Layer 10 of a small transformer language model trained on English Wikipedia (13 layers, counted from 0, width 96).
A neuron's activation on a vector x is squared ReLU(weights . x), where the dot is the dot product.

Input weights of the MLP neurons that the questions are about. A number n stands for n times 0.008.
n0: -1 -11 14 54 -55 -52 -30 40 -10 14 -23 -1 -25 -1 -12 -7 -7 16 11 -19 -25 27 10 7 24 -2 -18 0 -50 -35 -20 -12 -17 -12 4 16 6 22 1 16 -18 16 21 3 -13 25 -11 34 -4 -32 12 0 4 -28 -23 -27 -15 18 -19 -29 5 8 18 -6 7 24 -6 -24 -66 2 4 6 -3 18 19 -19 1 -34 11 18 16 -15 -7 -5 -2 -3 -16 1 -23 15 12 -4 17 -13 31 30
n8: 12 28 -33 43 -7 1 -18 26 -18 6 -36 32 -4 32 0 -14 11 -31 -2 3 22 -21 50 4 -40 -10 0 27 -27 37 -11 -56 -33 -17 -21 22 -9 2 -35 5 52 35 39 56 -7 -2 18 11 -42 17 52 -46 -34 -36 12 -11 -18 -21 34 16 16 -10 -71 77 2 -53 22 6 35 -16 17 -32 -20 3 16 30 15 23 -11 29 22 -16 -4 -33 5 -8 -51 15 12 -54 -19 32 45 -10 26 37
n22: -2 19 25 -2 21 -67 -35 7 7 36 37 3 9 28 -19 4 13 -46 -25 -5 -18 22 21 -19 -46 57 -50 1 -9 36 1 -11 -56 2 -16 45 20 13 8 -36 36 -3 54 -68 -38 -22 -1 4 -28 -8 12 -21 -22 20 -10 -53 -8 -7 13 28 -1 2 22 23 9 -26 -7 -16 28 14 27 -43 -64 -29 -5 -22 -24 -16 16 -4 5 -59 40 -17 2 19 -6 24 -9 23 11 24 23 25 47 -20
n27: 15 -5 18 -34 -34 -40 1 -5 14 -19 -12 39 -53 9 -25 20 -13 -45 -13 -24 26 20 -14 -49 1 9 -23 5 -26 12 -17 3 6 1 15 5 -14 -23 -24 -22 17 23 -25 24 -14 -40 -33 19 -6 25 -4 26 -26 -8 -17 -6 -7 -5 3 23 -19 -11 -42 -3 18 -40 11 -8 6 6 -34 -9 14 9 4 8 1 14 19 9 -6 -18 -19 5 -20 -18 31 14 -28 0 8 -20 9 -16 -25 -1
n54: -19 15 55 -23 16 -12 -4 21 5 -33 -6 55 9 -13 34 -17 -1 1 -12 -7 5 11 -18 -34 4 -5 -39 10 -12 33 -1 -19 -46 2 2 11 -6 -45 -13 8 45 -7 18 1 3 -29 -53 3 34 -3 25 -11 6 6 1 -5 -12 -48 13 32 8 17 -35 -20 -8 0 -16 -9 14 20 15 19 -28 -8 2 37 -14 27 4 -19 -7 16 22 -21 9 28 10 -19 -28 3 -11 -28 -10 2 18 -1
n116: -44 0 24 -11 23 3 -60 -7 -8 8 -29 -19 -14 31 -23 -50 7 -39 14 21 -13 -20 1 15 -36 -18 -21 11 -13 -1 -6 -20 5 -21 -32 11 3 -3 8 23 3 10 -9 -8 -30 -8 -2 31 -37 -15 20 -1 -24 6 32 -27 -36 -17 39 10 -9 1 8 14 49 -26 -6 -54 -45 -11 -6 -18 18 -13 6 27 -12 -17 -15 -3 34 -62 -10 9 -30 -10 -42 -20 12 25 42 3 33 6 13 1
n132: -7 -20 -13 21 21 -1 -38 26 -7 9 -38 -13 -27 -26 6 4 27 -1 3 -22 -54 -28 53 7 14 9 1 -18 -18 37 -10 22 16 1 -21 5 34 17 -1 30 -2 -4 7 25 -42 4 1 39 -29 -9 9 -19 -35 8 54 -19 30 -22 4 17 3 35 8 35 -4 17 41 18 -23 9 10 12 -25 0 12 8 -16 8 -12 1 -4 11 15 -11 -24 22 6 5 -29 -2 9 -4 58 2 -57 -4
n139: -1 -47 21 13 -18 -19 -34 -8 2 2 -23 1 -37 1 13 23 -3 3 39 -17 9 27 11 -70 9 -5 25 15 -49 31 -16 27 -16 -59 23 41 51 -5 -45 33 3 -5 55 -29 -9 -19 -11 11 -42 -3 18 -19 -5 0 48 -58 -7 -9 16 6 2 10 9 -23 -19 -1 -17 12 5 5 0 4 -71 -21 11 10 -45 -18 -19 -60 27 -28 -21 29 6 -14 13 26 -23 -12 36 -1 -16 12 30 12
n144: 8 -11 -5 12 -40 1 -8 13 3 -21 -33 28 9 2 15 -12 -1 5 33 -23 -4 -9 21 -28 3 -12 -1 6 -25 -3 16 -11 9 -9 -20 22 -12 -6 -29 1 11 11 -8 15 31 -13 9 17 -9 -31 -9 23 14 -17 2 1 12 -43 -13 -17 -29 -19 -45 32 57 -35 7 21 21 -6 24 18 -24 -21 13 39 -24 -42 -19 -10 -14 -14 22 41 -5 16 9 -24 -13 -48 -1 -7 -12 -1 29 8
n155: -23 -11 1 -2 -8 -28 -17 -2 -17 -28 5 -9 4 3 -33 -3 31 7 -1 -44 20 -10 51 -20 -6 10 -24 18 -13 -29 -13 8 19 -3 8 34 4 27 -9 -21 2 27 8 4 -8 -4 -17 23 -4 -4 16 22 15 23 -21 15 -26 0 -23 0 15 19 -12 10 5 18 -30 -21 20 -10 28 -14 3 -54 18 -1 -11 -15 36 -29 -7 -45 16 9 28 11 -5 -16 23 -9 31 -9 7 3 34 -8
n158: 3 23 41 50 20 -26 -37 22 -5 10 -20 26 -51 16 18 -15 -4 -48 -23 13 54 11 16 -44 22 -38 -3 3 -16 28 5 21 8 -7 -36 24 6 10 43 -15 -2 12 -45 -33 -15 -30 -24 1 -11 19 8 -9 -63 2 25 -32 -17 -29 -71 36 52 68 16 39 -14 -18 28 -1 9 16 -12 -26 -40 25 1 28 -24 12 37 7 -4 18 26 12 10 -14 8 33 20 -23 -9 -13 42 29 -17 30
n169: -20 12 -11 -34 -35 -16 -56 -8 -9 8 -20 84 -56 14 0 3 34 -37 -36 14 -22 22 20 -11 -2 2 -37 -17 -20 -5 -36 -33 18 -13 0 27 29 -36 -30 -20 55 -19 2 -50 -20 0 -4 -23 -10 4 61 20 16 12 -29 -28 8 -17 -25 8 13 1 -15 7 -7 -21 -10 29 20 -34 9 5 -41 12 8 9 14 -40 -11 6 -22 -69 3 10 37 4 -18 8 -33 -8 31 14 51 17 -9 31
n173: 7 -1 -2 40 10 -34 -40 -2 12 2 28 -13 -82 18 -19 37 -16 -3 -30 9 -20 -10 13 5 -17 26 -23 -21 -43 24 -12 -12 -18 -6 -8 -5 24 -19 -40 17 16 35 2 -7 -41 42 -12 -15 -32 9 6 -8 10 -14 -57 -37 31 -17 -17 18 -14 45 25 3 -22 -6 36 8 2 6 13 22 -7 -20 9 10 -9 -4 1 -22 42 -30 16 -7 -31 -7 18 -6 31 18 16 15 69 -8 -18 22
n182: 5 8 17 -18 2 -29 -32 14 5 -14 -1 5 -5 -14 -10 2 21 -9 15 -27 28 -10 2 -28 -18 40 35 -16 -8 16 -17 -2 -7 -33 13 -42 30 -20 19 15 -9 14 -9 8 -23 -19 -16 -4 31 -15 14 4 -25 -50 -7 -1 1 -2 1 1 0 -29 -15 38 -11 -22 4 -9 28 -19 41 17 13 3 11 -29 5 -5 -45 0 7 -7 -11 -30 6 -20 -8 -2 -31 6 19 -7 7 22 11 34
n183: 7 44 -10 1 -32 -2 -7 -22 -52 25 25 55 -16 15 -10 -2 10 3 -30 -12 -14 -13 21 10 16 -23 -15 2 6 33 -23 18 -2 -33 -27 -14 -7 -24 -23 21 -1 12 38 28 -4 3 -16 0 -22 -4 27 -6 16 0 10 -14 32 6 2 -2 16 9 11 10 50 28 73 18 -47 15 -6 -3 -37 5 12 -7 7 -23 9 -11 12 -6 3 -18 -6 -4 -26 -14 54 20 -6 -2 20 33 9 -24
n194: 36 -21 29 2 -26 -95 -37 5 -7 37 8 -2 -32 -2 -7 -6 13 -41 -27 -38 -59 -8 50 -30 22 -54 2 22 18 23 -10 9 -21 -46 -41 27 35 -12 -21 -23 23 2 -4 -30 -2 5 -22 16 -10 -20 -7 -15 -7 8 20 -50 44 5 -2 25 -17 -7 5 2 -12 -37 -9 -5 12 26 -3 -33 -21 -6 10 -2 -8 -29 40 -2 29 -46 35 -3 1 8 -3 -5 0 58 14 -10 42 -7 -22 28
n203: 6 -14 9 -18 7 -7 -63 8 -31 10 16 12 -29 -6 -55 -3 15 -8 29 -25 -20 -24 25 -14 -19 -7 -6 -20 -5 39 -45 -26 -32 -27 -5 18 40 15 1 34 7 11 -28 15 -17 2 9 -25 24 -6 27 -45 -1 -25 18 -11 -7 -7 -3 -3 -45 -15 -19 -24 13 -58 44 8 30 3 5 -21 8 -32 -6 -5 -14 -2 10 -11 9 -38 -15 14 -54 -4 3 14 3 13 8 -33 59 27 21 16
n208: -33 -9 13 15 -5 1 -38 3 1 2 -2 -23 -57 8 -18 3 13 -50 21 -11 17 31 12 15 -17 -6 -7 17 -7 -11 9 -4 1 5 -40 40 -34 21 -34 -17 -23 -12 -9 -10 -47 -12 7 21 6 12 -15 12 -10 -7 -3 -33 11 21 0 17 -4 -5 -18 18 27 2 21 -8 23 24 2 -41 -2 -16 5 21 -6 2 7 31 9 -29 8 -3 -11 1 -22 16 9 -31 31 -29 13 -4 7 48
n216: -28 5 -10 -36 29 -44 14 -14 4 -10 -15 6 13 14 -31 24 24 -36 -11 -24 -20 -16 12 -36 8 -32 -11 9 18 -1 18 25 28 -27 11 56 -24 -8 -8 -6 39 19 58 15 -1 -2 -26 -4 61 11 6 24 -7 -6 -10 15 8 -17 -16 4 -2 -20 -31 47 30 -19 -57 8 -9 -5 -11 5 5 -34 28 -3 -12 -18 6 -38 4 -9 -20 15 -37 15 -19 4 -4 -14 26 9 54 6 -11 22
n218: -31 10 27 37 -20 21 -38 5 -36 -6 19 -7 -29 -6 26 -18 28 -12 4 -29 13 15 13 -45 -13 -11 -1 26 -16 -23 -9 16 -4 -12 15 25 -6 -29 7 7 -2 -33 9 -16 -10 -23 -6 27 8 23 -10 16 -11 -35 -50 -41 -3 -19 11 -22 5 18 -19 22 2 -18 13 42 8 35 42 -23 -14 -50 -1 23 -10 20 -3 -25 -29 -4 4 6 52 -1 -52 50 -18 -13 23 -13 33 -19 10 21
n222: -7 -11 10 7 -48 1 -28 22 -9 11 -19 32 -9 40 15 -11 12 -3 -12 -15 13 26 11 -10 13 -16 -18 28 -10 -53 -10 3 -36 0 -19 8 50 -19 8 -18 19 0 -29 -31 -34 -9 -20 61 -15 -31 -34 6 -5 31 28 -36 -6 -20 -10 1 36 25 17 2 -11 -28 13 1 1 36 -25 37 -2 23 9 -21 7 -38 -10 -27 5 -21 23 34 -35 50 -26 80 0 43 -13 -18 63 23 15 -7
n224: -72 -5 9 28 -60 -18 -8 40 -51 30 -42 8 -3 -11 29 -31 2 2 38 -19 10 3 32 -23 -21 24 -17 24 -24 -17 -52 19 26 -9 -37 47 15 6 -20 -1 71 3 13 10 21 -35 11 -8 1 11 -27 -12 -30 -22 17 -25 20 -45 27 -18 -3 48 -18 35 19 -32 -21 -35 6 -32 -22 2 -4 -31 11 5 -17 -9 10 -5 -4 14 12 41 -39 28 -14 -6 2 47 41 45 53 7 -10 21
n265: 24 -8 49 35 -72 -3 -29 17 11 46 9 59 2 12 33 28 38 -22 60 -53 0 36 -12 -36 4 -39 6 -11 -16 8 -14 -6 -32 15 -12 52 33 -18 -23 -26 -3 61 38 27 -23 20 -2 18 -10 9 9 -35 5 -3 -35 -57 15 -12 -30 8 -21 -21 -19 -27 3 -8 -39 0 -43 -21 -22 -2 -13 18 -15 31 10 -9 -3 -49 11 -35 8 -17 -2 9 -40 4 34 -8 18 19 24 70 -15 36
n268: -30 -23 54 -11 -26 -1 -7 -1 7 11 -56 -7 0 18 -3 24 17 -25 62 -32 22 -21 11 -46 -2 -17 -5 5 -4 -3 7 19 -25 28 -42 3 -21 -50 15 0 22 21 -17 -38 18 -40 -24 50 -14 -8 15 6 -52 -9 27 15 22 -29 -18 39 11 -1 -29 -19 -19 5 1 35 -36 -41 19 -44 3 -55 -8 40 -27 -2 12 -52 28 -70 12 40 28 17 -8 -23 -6 -4 32 34 -16 16 54 8
n280: -62 -42 -12 16 -48 -33 -57 18 -13 -9 2 60 6 -32 30 -3 7 -36 -15 -17 4 -17 69 -28 5 47 -17 -10 24 -34 -1 -16 -28 -52 -21 13 -1 35 -6 -44 20 8 13 29 -28 5 -37 46 27 -25 14 -23 -38 -22 8 -9 12 -25 12 -27 8 -8 -2 43 -30 18 4 15 -8 -44 31 -51 -6 -37 5 9 27 15 -9 -1 -18 -68 -13 -17 22 66 -30 54 6 37 22 -3 46 39 12 41
n287: -10 -2 -11 -17 25 -15 -12 -29 24 -4 -3 22 -15 2 21 -20 -11 -23 25 -17 8 -21 2 -20 11 -29 -18 20 6 -20 -5 17 27 33 51 17 -38 0 -10 -14 -15 17 22 -19 -12 29 -18 -1 5 -5 19 20 8 9 -11 -22 0 -32 -54 22 24 -8 -49 14 22 19 6 -17 -12 14 -2 -24 6 -35 43 5 13 -10 8 -41 -5 -15 14 2 30 10 -14 8 11 10 37 18 20 -1 -6 1
n294: -48 -29 -17 -23 -30 -33 -14 -14 -21 22 21 18 5 26 3 -7 -7 -15 1 -31 59 9 -11 2 1 13 -19 -34 -34 24 -6 -12 -14 -24 -28 38 -28 -8 -26 -16 -5 -6 1 4 31 -16 -4 51 37 45 -33 -1 3 21 -32 -14 20 -41 -3 -11 10 -2 4 -3 9 -18 10 5 -23 -11 -2 12 10 8 -4 16 12 -37 6 -30 41 -15 16 17 -44 24 -8 26 8 38 -40 -28 -20 32 -37 37
n339: -6 12 25 19 9 -54 -3 53 -28 14 0 1 -33 36 -35 21 -6 6 22 -10 11 37 37 14 -15 -12 10 -20 27 43 10 13 -19 -19 5 3 43 -2 -24 -8 -16 19 3 -3 -40 -12 -4 33 39 15 28 -10 -12 -42 10 7 15 -20 -14 -28 -26 1 -2 -24 19 8 -5 -30 -14 44 -13 -34 -24 -8 -42 13 -51 -6 19 15 7 -39 -1 12 3 19 7 13 9 -9 -14 -14 14 33 -16 34
n354: -38 5 7 -13 -2 -54 -14 8 6 1 -1 3 -12 12 -7 -9 21 -12 1 -5 9 -10 37 36 -21 -8 -32 5 -18 -2 -19 -3 -9 -17 -13 -31 -26 -37 -8 -20 6 14 -5 -5 -48 -1 14 25 36 -13 -12 30 -42 -3 8 0 41 16 3 -24 -37 -25 1 8 -4 4 -13 -21 -22 -17 -2 -18 -11 11 2 -2 4 -21 32 11 58 21 -23 5 -12 -4 -6 -17 20 7 13 5 48 -7 -18 12
n362: -25 -9 19 47 9 -29 -46 -3 21 -34 22 -4 -45 41 -18 15 -1 -20 17 2 6 -35 16 -7 -38 -18 -34 37 -34 24 13 -24 -26 -2 -69 34 20 -16 -29 -25 -8 -17 -17 -23 24 4 -26 32 -20 15 -17 -13 14 7 -3 -16 -9 -3 14 -1 -18 4 -37 51 0 -5 25 -21 8 24 -24 -18 -18 24 26 -61 25 29 -16 -10 20 -24 3 18 -8 9 -18 2 22 15 -38 13 -8 12 -2 6
n380: -30 6 59 -31 -5 19 -15 39 21 3 -22 48 2 31 -15 -1 25 -64 19 -23 8 -9 70 -50 -11 13 -45 9 -4 44 14 8 -10 -39 24 36 12 -10 -26 43 -45 9 6 -12 -56 -5 3 15 -21 16 21 -11 -5 14 32 20 2 -58 -34 19 33 25 -6 -19 -16 -50 -1 -33 24 4 48 6 -4 -10 -16 11 12 25 14 -9 24 -6 -19 -8 -8 32 -32 -31 2 30 -10 10 23 73 6 33
n382: -6 -3 -15 -37 1 28 33 23 -23 -17 -12 -16 -5 17 9 -29 1 -8 -6 -25 -37 39 16 -42 -30 -5 -4 31 1 36 -1 11 13 -13 -35 16 -3 -33 -3 -4 0 0 -10 18 -24 -29 -7 28 39 -20 -2 17 -37 -4 -24 -13 -31 -3 -54 13 -17 7 -41 30 39 -34 -1 -20 -21 0 -9 28 21 -1 14 -7 -25 -56 -10 -1 -1 8 28 -23 15 14 -22 25 -30 11 37 23 -5 -3 -21 37

Each question shows a token from some text and the vector x that enters the MLP there. A number n stands for n times 0.061.

"it": -20 -5 14 1 -13 -22 8 -15 16 -19 -1 -32 -12 -16 -9 -1 2 -5 -9 -2 5 -3 -36 17 13 6 12 -12 11 -3 30 4 13 14 0 3 -18 -9 23 -11 30 30 1 -25 16 -41 -11 13 -18 3 -1 20 1 27 9 8 9 28 -20 0 -11 17 -17 -13 -26 18 2 0 19 1 8 41 24 2 8 1 -1 2 15 2 11 23 -12 -12 30 0 3 -17 -23 -5 -29 19 2 -26 -11 -17
Which of these neurons fires most? n268

"t": -17 22 9 21 17 15 7 17 33 26 -13 -3 0 4 -21 -22 -1 5 -3 14 19 8 -16 23 -13 40 20 -21 21 -22 -11 14 -29 18 10 2 -31 -11 11 0 -12 10 -34 -26 2 6 17 -16 -20 -2 16 30 17 23 -12 -43 13 -1 6 -6 18 -17 4 -4 -21 1 5 -6 8 -13 5 2 -8 23 18 4 -5 -8 -19 7 15 16 25 -7 -7 -6 16 6 15 0 11 15 -16 2 -12 -18
Which of these neurons fires most? n22

":": -2 7 -7 3 7 32 -1 28 6 0 -16 3 -34 -3 -9 -12 8 -9 12 -10 -11 4 -21 11 -2 5 13 27 29 -18 44 22 -13 12 10 8 -19 -8 6 -16 18 7 8 27 13 16 40 11 -14 -5 10 13 13 8 -7 15 -22 23 -1 0 -4 -1 4 28 11 36 -17 -5 11 -21 -3 -1 8 6 -13 2 0 -16 -33 0 -62 2 1 -2 15 -4 12 -20 7 2 -11 -2 -18 -7 1 -10
Which neuron fires most, and how strongly? n144, at about 2.2

"ub": 13 4 -1 18 -4 9 3 3 25 16 -7 3 8 17 -13 18 4 30 -14 -2 -11 -4 -41 15 7 18 12 -23 8 9 12 32 -1 -3 35 -2 -25 20 6 -4 7 24 -24 -6 23 -15 -16 -16 -18 -20 -14 -28 0 2 -35 2 -3 41 18 -22 3 3 -5 1 -10 5 1 4 -5 -9 15 22 0 24 -19 6 -24 6 -7 16 16 -7 -14 -7 0 -7 19 15 -18 2 -10 -31 -39 -18 9 14
The two highest activations, in order: n0, n182

"ig": 7 19 15 -1 5 25 26 21 13 5 4 2 8 -22 -6 23 18 -15 -1 -10 -2 -10 -71 -12 -19 7 21 3 38 -23 24 35 4 -18 16 3 -12 -3 -12 -21 22 -13 4 -5 -12 -32 -14 -13 -5 1 -25 -1 14 9 -5 9 -12 20 9 9 11 -10 -15 -10 -6 14 -9 9 -11 0 -1 3 5 6 7 8 -6 12 2 1 -10 9 -3 -22 15 7 42 2 0 -22 4 -15 17 -30 6 -14
The two highest activations, in order: n54, n27

" ": -8 -3 -4 6 -5 13 9 -6 -2 -15 -1 -7 15 -7 -13 -21 3 68 26 -8 7 19 0 2 27 -8 -14 17 21 8 8 21 -3 2 16 15 -19 3 28 -11 6 11 -1 9 14 -17 -5 0 8 10 -12 19 39 9 7 -9 -8 21 21 -10 -7 0 29 -15 19 11 3 -6 17 -58 -18 23 8 14 -37 19 7 5 10 5 8 -5 -16 2 -10 3 20 -11 -4 -6 -4 9 -2 -24 -7 -9
Which of these neurons fires most? n224

"dy": -23 -12 10 14 6 -15 -27 19 -6 4 6 -21 -22 -32 -23 19 4 5 12 -28 -6 18 -69 -28 16 2 24 -10 4 -7 13 26 5 0 25 14 -4 -7 11 -16 0 3 12 9 -10 -17 23 16 -9 3 -3 1 9 -2 -5 -4 11 22 15 -19 -18 -5 12 -15 -20 25 -6 -4 20 -11 -14 8 7 21 0 19 -14 -6 -15 -12 8 -1 -19 -19 20 -29 5 16 8 -1 21 2 1 -28 -3 -6
Which neuron fires most, and how strongly? n139, at about 22

"s": -16 -10 3 17 6 7 11 -7 31 5 0 -37 -2 -29 -22 35 19 6 15 51 12 14 -29 -18 28 6 6 0 -7 -27 1 24 -2 -6 30 9 -14 2 10 -31 4 0 -11 7 -11 14 10 -3 5 18 1 -3 2 -1 1 -17 -7 35 13 -16 -8 -15 5 -23 -22 -4 28 1 30 -22 -16 31 0 -7 -16 17 -9 -1 -4 6 11 -12 -12 -16 6 -11 -1 13 10 27 11 -9 3 -6 -11 -16
Which of these neurons fires most? n139

" Year": -7 13 0 -13 11 -4 2 1 27 -8 4 -20 -21 6 -46 -12 29 -8 -10 1 -3 13 -18 -5 18 28 -1 -1 53 -14 27 20 10 2 11 0 -12 29 -6 8 23 19 -29 8 14 -32 16 -9 -10 -13 4 23 -4 21 -22 -3 -11 2 18 -19 -1 5 8 -17 2 9 -2 4 10 -5 3 25 -8 29 -17 -5 -22 -40 -9 -30 -2 -11 -10 -17 15 -9 11 -13 -10 -9 -2 16 11 -13 9 0
Which three neurons fire most, strongest first? n155, n216, n169

"–": -4 -15 7 -26 11 27 12 15 33 -21 -12 8 -16 22 -16 9 9 5 -9 4 13 -1 15 -27 8 -8 12 2 35 4 46 13 -9 10 5 12 -33 -6 -13 6 -18 7 25 -10 -3 19 22 6 -5 -4 -1 -8 7 10 15 5 -17 22 -11 -14 19 3 -3 -30 -20 14 7 6 33 -5 23 19 5 36 -10 26 -1 16 -8 14 -11 4 -42 8 -9 1 22 0 28 4 -12 11 5 -3 12 2
Which of these neurons fires most? n380

" B": 15 19 3 -10 9 -28 -9 3 18 -8 -7 -25 26 -25 -28 7 7 -1 -5 -13 -16 12 -1 -17 10 1 -3 21 33 2 9 13 2 -1 -9 6 -6 -18 7 6 7 2 -6 -7 2 -3 9 6 -14 13 15 16 4 7 18 -26 -2 75 14 1 -7 4 -19 -23 2 4 22 0 36 -20 -11 17 -12 27 -30 -6 16 -14 1 27 22 9 -14 -3 10 5 30 -8 -6 23 8 4 4 -18 -5 -5
Which of these neurons fires most? n194

"Release": -26 18 -2 -27 9 -27 -15 16 5 -5 27 0 -26 -4 -31 2 17 -1 -4 0 -36 -9 -16 28 -2 1 -1 9 36 7 29 2 -6 -1 14 2 6 4 -23 -3 -9 14 -29 14 33 10 32 5 -12 -17 -5 34 -6 14 -10 26 -11 19 20 -4 6 -13 -4 -3 -25 -10 6 13 9 4 -4 20 23 30 -16 16 1 3 -10 1 15 -10 -1 -16 18 7 36 9 -5 -18 -1 15 24 -9 -6 -5
The two highest activations, in order: n354, n173

" 3": 2 15 -5 2 25 5 -3 6 40 -3 1 -1 -7 4 -13 0 -22 7 13 23 2 12 -4 -14 27 2 21 -21 51 21 14 19 -5 -20 17 -12 -21 -6 22 5 -8 9 -26 -4 26 10 16 7 -14 13 5 16 -1 2 -9 -7 12 34 0 -25 16 4 -20 -12 -14 40 -24 23 -2 -20 -17 16 16 19 -3 1 -23 -9 15 0 -26 8 -3 7 5 -15 2 -3 26 7 2 19 20 -13 -28 -7
Which of these neurons fires most? n158

" Ba": 2 0 -1 1 -12 -3 -1 -16 22 -8 -16 -45 7 -16 -6 8 -4 -18 -1 -11 -12 5 -21 -1 4 0 -5 -6 38 20 36 6 14 -16 2 -24 20 5 11 0 6 14 -20 17 -2 1 -8 23 15 14 -25 -11 6 -1 24 -14 -16 29 -5 19 2 -2 -14 -24 -5 11 -17 6 48 -16 -10 10 -8 17 -28 -1 -3 -6 20 22 26 1 -10 -1 27 -17 31 -4 -11 26 -7 11 -8 -18 -14 -29
The two highest activations, in order: n194, n27

"On": 5 0 -3 -15 36 -14 -25 -5 19 -13 6 -7 -13 12 -9 -15 18 -22 0 -32 -23 -6 -10 -8 -25 6 -19 21 16 32 22 9 18 8 -13 0 -3 19 -1 -11 -4 -2 -13 -3 8 23 -4 -17 -17 23 -7 -18 13 -3 0 19 -17 23 32 17 -1 -6 -4 11 -4 -2 12 2 1 -17 14 -19 16 21 -23 -14 1 -10 -7 39 -11 -14 -36 -25 13 -17 44 3 -3 4 -1 23 -11 -24 -6 -8
Which three neurons fire most, strongest first? n362, n22, n27

" opera": -5 -21 -1 -11 9 10 24 9 27 -26 22 -16 4 -35 -34 12 23 0 -7 -3 0 1 -43 13 25 -1 17 -13 -4 -1 2 8 -4 12 25 -20 -15 -3 10 -2 -2 14 -13 1 -9 10 1 20 17 -28 -8 11 -25 -8 -13 6 -20 32 22 7 7 6 -3 -3 -3 7 8 -29 43 -16 1 26 23 32 -1 -5 27 4 10 14 -10 -7 -21 -19 9 -11 6 12 7 -10 -12 27 -1 -21 -1 13
Which of these neurons fires most? n182

"ly": -6 16 13 9 -12 -10 13 31 -7 -18 -6 -27 -38 -6 -32 6 7 -7 2 -11 0 -4 -69 9 -3 2 5 -3 19 4 5 23 4 13 23 0 -4 10 -29 -15 18 -5 10 8 22 -6 21 -3 -21 7 -7 5 18 11 -2 -8 -9 32 21 -11 3 -12 17 -23 11 18 10 -18 11 -4 -9 9 2 25 -6 7 -10 -30 -12 3 -12 14 -13 -16 -23 -22 25 -6 10 -7 -4 -11 19 -21 -19 11
Which of these neurons fires most? n27

"B": 10 13 -6 -15 -4 -4 -9 -19 -6 10 -1 -5 1 -23 -16 7 16 2 -1 -6 -26 9 -16 -3 12 -9 -4 15 31 10 11 26 0 -1 11 13 -37 -4 -12 9 15 3 -17 7 5 -27 -2 16 -14 10 -11 36 -3 2 30 -24 -15 90 12 -1 -14 2 6 -26 5 -3 6 6 23 -1 -21 7 -4 14 -29 3 -15 -11 -6 13 -4 7 -9 -17 6 2 15 -17 -10 -6 8 -1 -9 -13 -1 -1
Which of these neurons fires most? n27

"ar": -4 -14 18 2 -13 -17 -10 -26 13 3 4 2 9 10 -22 -6 16 16 5 -9 12 -15 -60 25 10 -17 15 -30 16 -4 1 37 -7 -14 5 -8 -32 -17 2 15 18 -6 2 11 7 18 -7 -19 18 0 -6 16 -2 15 -5 -21 2 34 13 4 14 -8 9 15 -19 7 -8 -4 -14 -2 9 25 21 16 -16 22 5 -8 -19 19 18 2 -25 -5 19 7 12 37 -10 9 -23 -5 -26 -16 -10 -12
Which of these neurons fires most? n294

",": -14 -1 -11 15 11 -15 0 17 8 25 -8 -12 -17 -7 -4 0 5 4 19 -1 -4 -24 -47 14 5 -19 13 1 3 4 45 17 17 5 12 14 -19 2 -4 -10 12 -32 -35 -3 1 -1 54 -6 -24 -19 6 24 -8 -1 5 -12 1 15 16 -2 6 28 4 18 1 19 13 -15 -4 -11 -5 5 12 24 -36 25 -5 -8 18 22 -28 23 14 9 15 -7 16 -16 -7 -2 -5 -4 -13 2 -4 -3
Which of these neurons fires most? n158

"C": -26 -8 -16 5 7 -7 11 -2 -4 13 1 -7 -7 -18 -5 27 7 20 -19 -3 -22 7 -3 8 9 -6 -12 33 19 3 11 10 12 -15 4 -9 -6 -14 -7 -9 6 10 7 -5 2 1 3 15 -27 -3 14 28 9 20 30 -26 9 72 25 4 7 9 -23 -32 -9 19 10 13 9 -17 -6 23 -1 23 -17 28 8 -20 -19 15 -3 -9 -15 -21 14 -10 -24 19 -16 -2 3 19 -7 -14 0 8
Which of these neurons fires most? n169

"east": 7 -13 3 0 19 -2 -5 2 -12 1 2 -17 -3 -15 -22 6 -9 13 4 1 -13 -9 -45 -34 -30 8 16 -6 8 17 10 32 13 8 30 -6 -4 23 4 7 -6 26 -11 14 -11 3 17 -6 -22 -13 3 -9 10 -9 4 -1 -12 27 9 6 -14 -4 -25 -9 13 -10 17 10 16 -21 -14 0 5 26 -26 21 -14 -12 -16 15 -24 -32 -18 -6 6 -36 49 9 -10 7 -1 -3 31 1 -5 -19
Which neuron fires most, and how strongly? n203, at about 16

" in": -21 7 -1 -10 30 6 -27 26 4 5 1 2 -17 -4 -10 -2 -6 -6 0 -4 6 -10 -55 -4 -10 5 30 0 42 -12 38 7 1 6 26 6 -19 -3 -13 -23 0 5 -12 8 -1 14 0 0 -9 2 9 3 19 12 4 -25 -35 32 8 -5 -19 3 -3 34 10 3 6 -7 -17 -6 -7 -1 25 30 3 17 -2 -8 9 11 20 -13 -25 1 16 -47 2 10 11 17 6 -1 18 -2 14 -8
Which neuron fires most, and how strongly? n116, at about 17

" than": -16 7 1 -6 17 5 -5 12 1 -11 1 -31 -34 4 -25 7 -13 7 1 -5 -5 3 -31 9 -27 -13 15 -12 2 0 42 24 -6 2 14 21 -6 -3 -3 -22 3 -5 -2 14 -20 -4 42 4 -7 -8 9 -9 5 8 -8 -17 5 54 30 13 17 3 10 11 -26 16 6 -11 23 -22 -10 9 20 0 -24 4 -4 -14 -14 38 9 -3 -11 -8 8 -30 17 -16 6 -6 2 -11 18 -21 12 11
Which of these neurons fires most? n208

"ter": -10 1 -3 17 13 25 -49 9 31 -5 17 1 -28 20 7 0 16 -2 8 -11 -15 6 -41 0 -2 19 -1 -7 19 -25 1 21 -4 -29 1 21 -30 -3 18 24 -3 30 -11 0 -12 -20 21 -15 6 -17 13 14 2 2 -14 -18 -18 23 3 -1 -11 2 2 9 -19 30 -12 -3 10 -20 -13 4 -5 43 -10 0 -14 -15 -21 -7 11 4 -19 -15 -3 -9 0 5 20 12 -21 17 -19 -6 2 13
Which of these neurons fires most? n265

"D": -9 5 12 6 0 -6 4 -3 -2 5 3 38 -16 6 1 4 8 29 3 8 -2 -29 -14 17 -14 8 4 -6 35 -7 3 40 9 6 27 17 -39 -7 -7 8 2 -12 -24 5 -2 8 15 -6 5 -34 4 25 -9 4 3 -1 -11 62 22 -9 27 -5 4 -24 -12 4 -10 27 -8 -13 -3 14 2 21 -31 -2 -25 -11 -7 21 -11 12 3 -25 8 -7 -18 0 1 -14 3 -12 -22 5 -2 -16
Which of these neurons fires most? n183

"c": 0 38 -11 20 4 -6 4 -12 4 -24 -17 8 9 -9 10 34 4 -1 -10 13 -20 12 -37 3 -12 6 10 -1 22 -22 6 28 -16 6 11 -7 5 -19 7 -21 9 -11 19 20 -33 11 6 -7 -17 -10 -6 9 -10 6 13 -26 -10 59 31 -8 -20 -16 0 15 -4 6 10 12 12 -33 13 17 -2 -2 2 11 -4 -18 -22 24 -10 1 -23 -8 17 0 -16 8 3 -14 3 -6 -8 -18 -11 -30
Which three neurons fire most, strongest first? n182, n8, n354